Layer 2 of a small transformer language model trained on English Wikipedia (11 layers, counted from 0, width 128).
Take only the direct path to the model's output, skipping the later layers: a vector added to the residual stream pushes a token's score in proportion to its dot product with that token's output vector.

Output vectors of the tokens that the questions are about. A number n stands for n times 0.0099.
"op": -15 33 25 11 -35 -7 -17 14 7 -8 3 5 5 11 -1 -45 -6 45 -1 -3 3 6 -53 -18 18 40 50 -49 10 -18 -11 -21 -20 10 -5 36 52 16 7 4 -22 -5 3 -13 -12 1 31 -39 19 -22 12 11 20 6 -58 -16 46 3 11 -37 -25 -4 -1 -39 -16 2 45 32 37 12 24 -19 6 -34 -21 -17 29 10 11 -3 21 -13 -16 -13 21 33 -24 7 -33 21 -20 -38 4 24 -25 28 24 14 25 13 3 4 -7 -1 -32 -28 -20 43 -59 -6 -32 29 -39 7 18 -26 -26 4 -3 20 16 29 20 -20 -10 17 13 -16
"such ": 7 6 -9 -66 -4 63 32 -50 -62 54 23 14 -17 6 13 36 -13 -67 15 46 -3 -18 -26 -8 -37 40 -53 29 43 -12 -8 -9 -12 9 -10 4 7 4 -1 56 -17 18 4 -22 -37 4 -14 7 -9 54 -21 -7 -31 8 33 15 50 0 47 20 -1 -45 73 -12 -39 16 24 19 28 -13 -20 -8 7 -12 -39 26 43 45 7 12 -14 15 7 19 -33 -7 -38 20 -11 -8 -28 -41 10 -29 -23 -31 24 -95 47 32 45 -67 -37 57 12 5 -25 18 61 -19 24 -64 -29 2 -14 -25 42 -31 3 6 10 64 0 -21 -53 -4 -6 -7
"ited ": -18 -33 26 48 0 22 -17 58 6 -28 23 -7 0 11 67 21 35 33 18 11 -64 29 2 -26 -13 25 2 -2 -14 17 -1 4 23 -14 8 -4 -34 -81 67 8 1 -8 -42 11 46 22 10 11 60 15 -59 32 45 20 -13 35 -4 -32 78 -5 -38 -35 -6 2 -32 -5 -12 -3 25 46 23 -12 -27 7 -7 -1 20 20 -21 -5 -48 27 -26 -8 -25 -4 -14 -2 22 -11 31 -5 60 -68 6 -19 -73 -30 -20 14 5 -28 7 -37 -64 -4 35 41 77 -24 -11 -33 -39 22 -25 -27 -21 18 22 11 -22 16 25 26 -78 -16 -26 -34
"ship": 39 25 41 17 2 42 -5 2 12 30 -32 39 -8 37 -36 30 30 -4 -6 9 -35 -26 -31 3 -13 12 -16 59 12 29 22 -20 32 22 21 15 21 -9 -8 -40 24 6 -8 -16 -49 -15 -34 -26 1 -2 -15 -1 -24 1 -10 15 -21 -4 -6 -39 24 8 -13 -6 -42 -58 -30 -27 31 -17 -26 10 22 65 -21 44 -7 -4 23 72 41 -20 -32 -8 -7 -54 -35 10 24 4 11 5 -16 -26 3 -19 24 41 17 -19 -2 0 -1 42 -48 80 57 0 -6 -24 -15 -64 -78 -34 -4 -19 30 2 15 50 -9 -58 -72 13 -43 56 14 32
"iev": 41 28 -49 -4 28 51 4 26 27 -5 -59 36 -2 37 58 19 -5 1 35 -30 46 36 -3 22 -8 35 -19 10 -61 -41 13 -15 -30 3 3 17 -48 8 43 -2 -60 -11 -30 18 -47 28 -24 15 -34 -4 -59 20 -20 -7 -12 -56 -40 -32 -9 10 -26 23 16 18 -30 9 -41 44 53 71 -15 -35 15 -18 5 25 -39 41 -16 34 7 -6 37 -5 -25 -78 -21 41 -6 36 -20 25 37 3 5 -1 -20 -45 -7 70 -4 -49 -19 15 -25 -13 18 -6 4 -31 10 -45 -5 -24 33 -3 -25 -5 -13 33 19 23 2 40 -30 -4 22 26
"ter ": 13 5 -18 -48 6 -18 -40 -22 -44 10 26 -2 -29 7 -2 19 4 32 5 -73 -50 12 -45 73 -2 25 -26 -30 -15 -33 38 16 -31 32 -44 -17 -15 -11 -22 42 -17 -8 -23 -3 12 -11 29 17 28 11 27 25 24 47 8 10 -12 -27 37 34 -42 32 4 -20 15 -47 13 24 11 43 55 5 -35 25 -33 -23 4 -25 -38 -4 -7 4 29 -5 -8 15 7 5 32 -22 15 34 0 -46 19 -1 17 -13 -14 50 4 25 4 21 -14 11 -50 -5 23 -23 29 7 -13 8 -4 34 -9 1 26 -15 1 -41 -56 -40 -29 45 17 30

Each question shows what one neuron of this layer's MLP adds at an activation of 1. A number n stands for n times 0.0054.

n345: -1 -12 -18 -18 -27 -16 -5 20 5 -6 -30 7 18 51 -12 0 -14 -11 12 42 -23 12 10 -12 -40 -14 -14 11 -25 4 29 23 -16 -12 -9 -22 -13 -17 -15 -3 -54 -1 -22 -32 -6 -12 7 -10 28 -4 34 -6 -31 -15 42 13 17 -38 -1 11 -5 5 3 11 6 20 5 -18 -1 28 6 19 1 7 -17 5 14 -5 -36 81 -22 28 9 -11 4 10 -19 -3 -4 -40 -22 17 2 -39 60 16 52 8 -14 16 -8 6 4 -13 17 -4 -15 3 -36 46 35 -32 -15 18 33 28 -23 -19 19 -4 32 -5 7 -3 9 -17 -11 17
Which of these tokens does it push up most? "ter "

n172: 0 9 6 24 42 39 7 29 36 4 -7 2 -5 -41 -26 -30 -17 2 -14 -6 13 1 11 31 -12 6 17 -2 29 -3 -6 1 -16 -21 -5 21 -1 31 49 50 17 -8 -27 -19 16 50 -7 8 -3 -4 -13 -19 -32 -12 -14 -15 18 23 3 19 -11 5 -3 31 -13 21 15 -30 -3 -27 5 3 14 -8 22 -25 -48 14 -5 31 -26 -4 8 -2 28 -16 -21 52 -23 13 -7 -9 -22 12 -21 47 16 24 13 -58 -14 -5 -43 -82 -7 5 -11 2 14 13 -34 -25 -18 -12 24 -21 -14 -6 17 27 6 0 -14 -7 -9 8 2 -5
Which of these tokens does it push down most? "ter "

n410: -2 -26 35 50 10 -58 -25 16 -8 29 -36 -2 6 4 0 19 17 46 -45 -6 21 -25 -18 20 -39 -25 7 10 22 -45 17 17 5 31 -29 26 3 -23 18 -1 -1 13 2 -30 -1 2 15 -28 15 -3 -19 -8 5 1 -11 34 -8 -35 -7 -2 -4 -5 8 -15 15 3 -14 -16 -23 -5 -1 -2 10 8 -7 0 32 -9 -10 -7 -1 -48 -2 -10 12 0 -34 29 13 10 4 -25 35 25 15 2 17 -1 4 -12 -7 31 7 -19 16 40 -13 -3 10 2 3 18 -13 1 -24 -13 -22 7 3 -14 53 -14 -17 11 -21 -15 5 1
Which of these tokens does it push down most? "such "

n482: -10 -8 7 7 -32 7 -4 -56 -34 26 15 -31 11 18 -27 9 24 4 1 -4 19 -9 -15 -13 0 3 11 21 -32 -34 0 26 14 33 -16 7 3 6 -22 -20 14 -40 -22 13 -53 12 25 35 -13 55 -2 -31 12 9 29 4 8 36 -24 -15 -47 -7 -43 -25 -21 -31 -11 0 -2 29 -3 20 45 -10 20 -5 -42 7 40 11 -6 3 -33 -6 11 8 -33 -11 -20 5 -26 -20 27 -20 -19 -23 30 -1 25 2 1 12 3 12 -6 24 0 19 27 1 -9 17 -28 18 -14 -2 7 51 5 -1 -28 27 -5 -8 23 50 4 1
Which three tokens does it push up most, strongest first? "ship", "such ", "op"

n198: 12 -22 -43 7 1 4 -5 7 24 19 14 -12 0 7 4 -3 24 -11 5 10 -21 -20 -27 4 25 -4 -20 4 -28 -67 -23 12 7 -16 -16 51 -17 -29 10 9 10 -21 2 11 -13 21 5 9 -9 -13 -13 -10 16 22 11 5 -11 3 -12 -7 36 5 -17 -8 -7 4 7 3 7 -3 17 6 4 36 -13 -29 -15 1 31 16 -7 10 -16 13 -3 -14 -30 22 -7 16 3 2 -13 -8 27 -3 -30 -48 15 18 15 0 -3 26 24 -14 28 11 -10 11 -54 26 7 2 -19 -10 17 22 -46 -11 -14 17 31 -1 -6 28 -17 -3
Which three tokens does it push up most, strongest first? "iev", "ited ", "such "

n141: -9 -26 1 -3 -24 15 -32 -3 12 -24 21 -23 -2 13 26 23 15 -16 36 24 -19 -37 -21 3 0 -2 8 1 13 -1 3 29 10 -2 -6 19 18 -38 8 -23 18 22 -10 17 9 -30 11 -3 -10 22 3 12 -5 14 7 -10 -30 12 -8 4 -1 1 2 17 23 14 -10 3 -14 4 9 -16 1 16 -28 -1 -30 11 5 5 -3 -8 3 -13 -10 -8 -8 19 -8 -20 14 3 2 0 -2 34 -35 14 14 0 -13 12 17 32 -12 -13 26 -9 1 -13 15 -23 -37 16 -17 -2 0 -11 -3 -8 -15 24 -2 -3 26 1 6 -35
Which two tokens does it push up most, strongest first? "ited ", "ship"

n48: 24 -35 -32 -10 -14 49 -24 2 -10 24 17 8 -30 29 -1 -11 50 -27 -25 -20 -14 -13 -30 -10 6 11 -29 3 4 15 -10 -5 -7 21 23 27 -22 8 -22 -22 -8 -2 -6 3 -17 -6 -6 -1 -10 -2 29 -12 -47 -10 4 30 1 3 16 1 -26 0 -15 -19 -8 -1 -32 20 7 -9 7 20 28 2 37 -7 -9 22 24 14 -24 -4 35 10 -32 12 -3 -14 3 -2 8 -15 22 -15 4 -28 1 19 5 -10 -2 6 -27 11 25 -5 31 -42 -4 46 -1 -33 -2 -13 6 -15 2 25 -6 9 27 15 23 48 -3 -2 3 -2
Which of these tokens does it push down most? "op"

n187: 43 -9 14 -14 19 -38 -17 -7 23 -3 11 -20 -6 -2 -21 -11 -5 -35 22 -24 3 7 -33 -11 -6 -19 19 -14 -26 -23 -14 29 -16 12 10 -19 -13 24 -73 1 -17 14 4 5 -47 -5 9 51 26 12 23 41 22 25 23 -3 12 -12 29 -51 -25 -15 1 -51 17 12 25 -5 -15 25 -23 -21 36 -26 8 -6 -2 -9 -16 2 -11 3 3 25 -60 17 -36 -9 6 13 -31 10 -27 5 6 22 -4 0 -1 38 15 -9 9 -26 -12 -16 22 22 26 0 30 24 16 20 10 4 -8 -19 -7 -24 -5 -34 26 19 17 26 15 10
Which of these tokens does it push up most? "ter "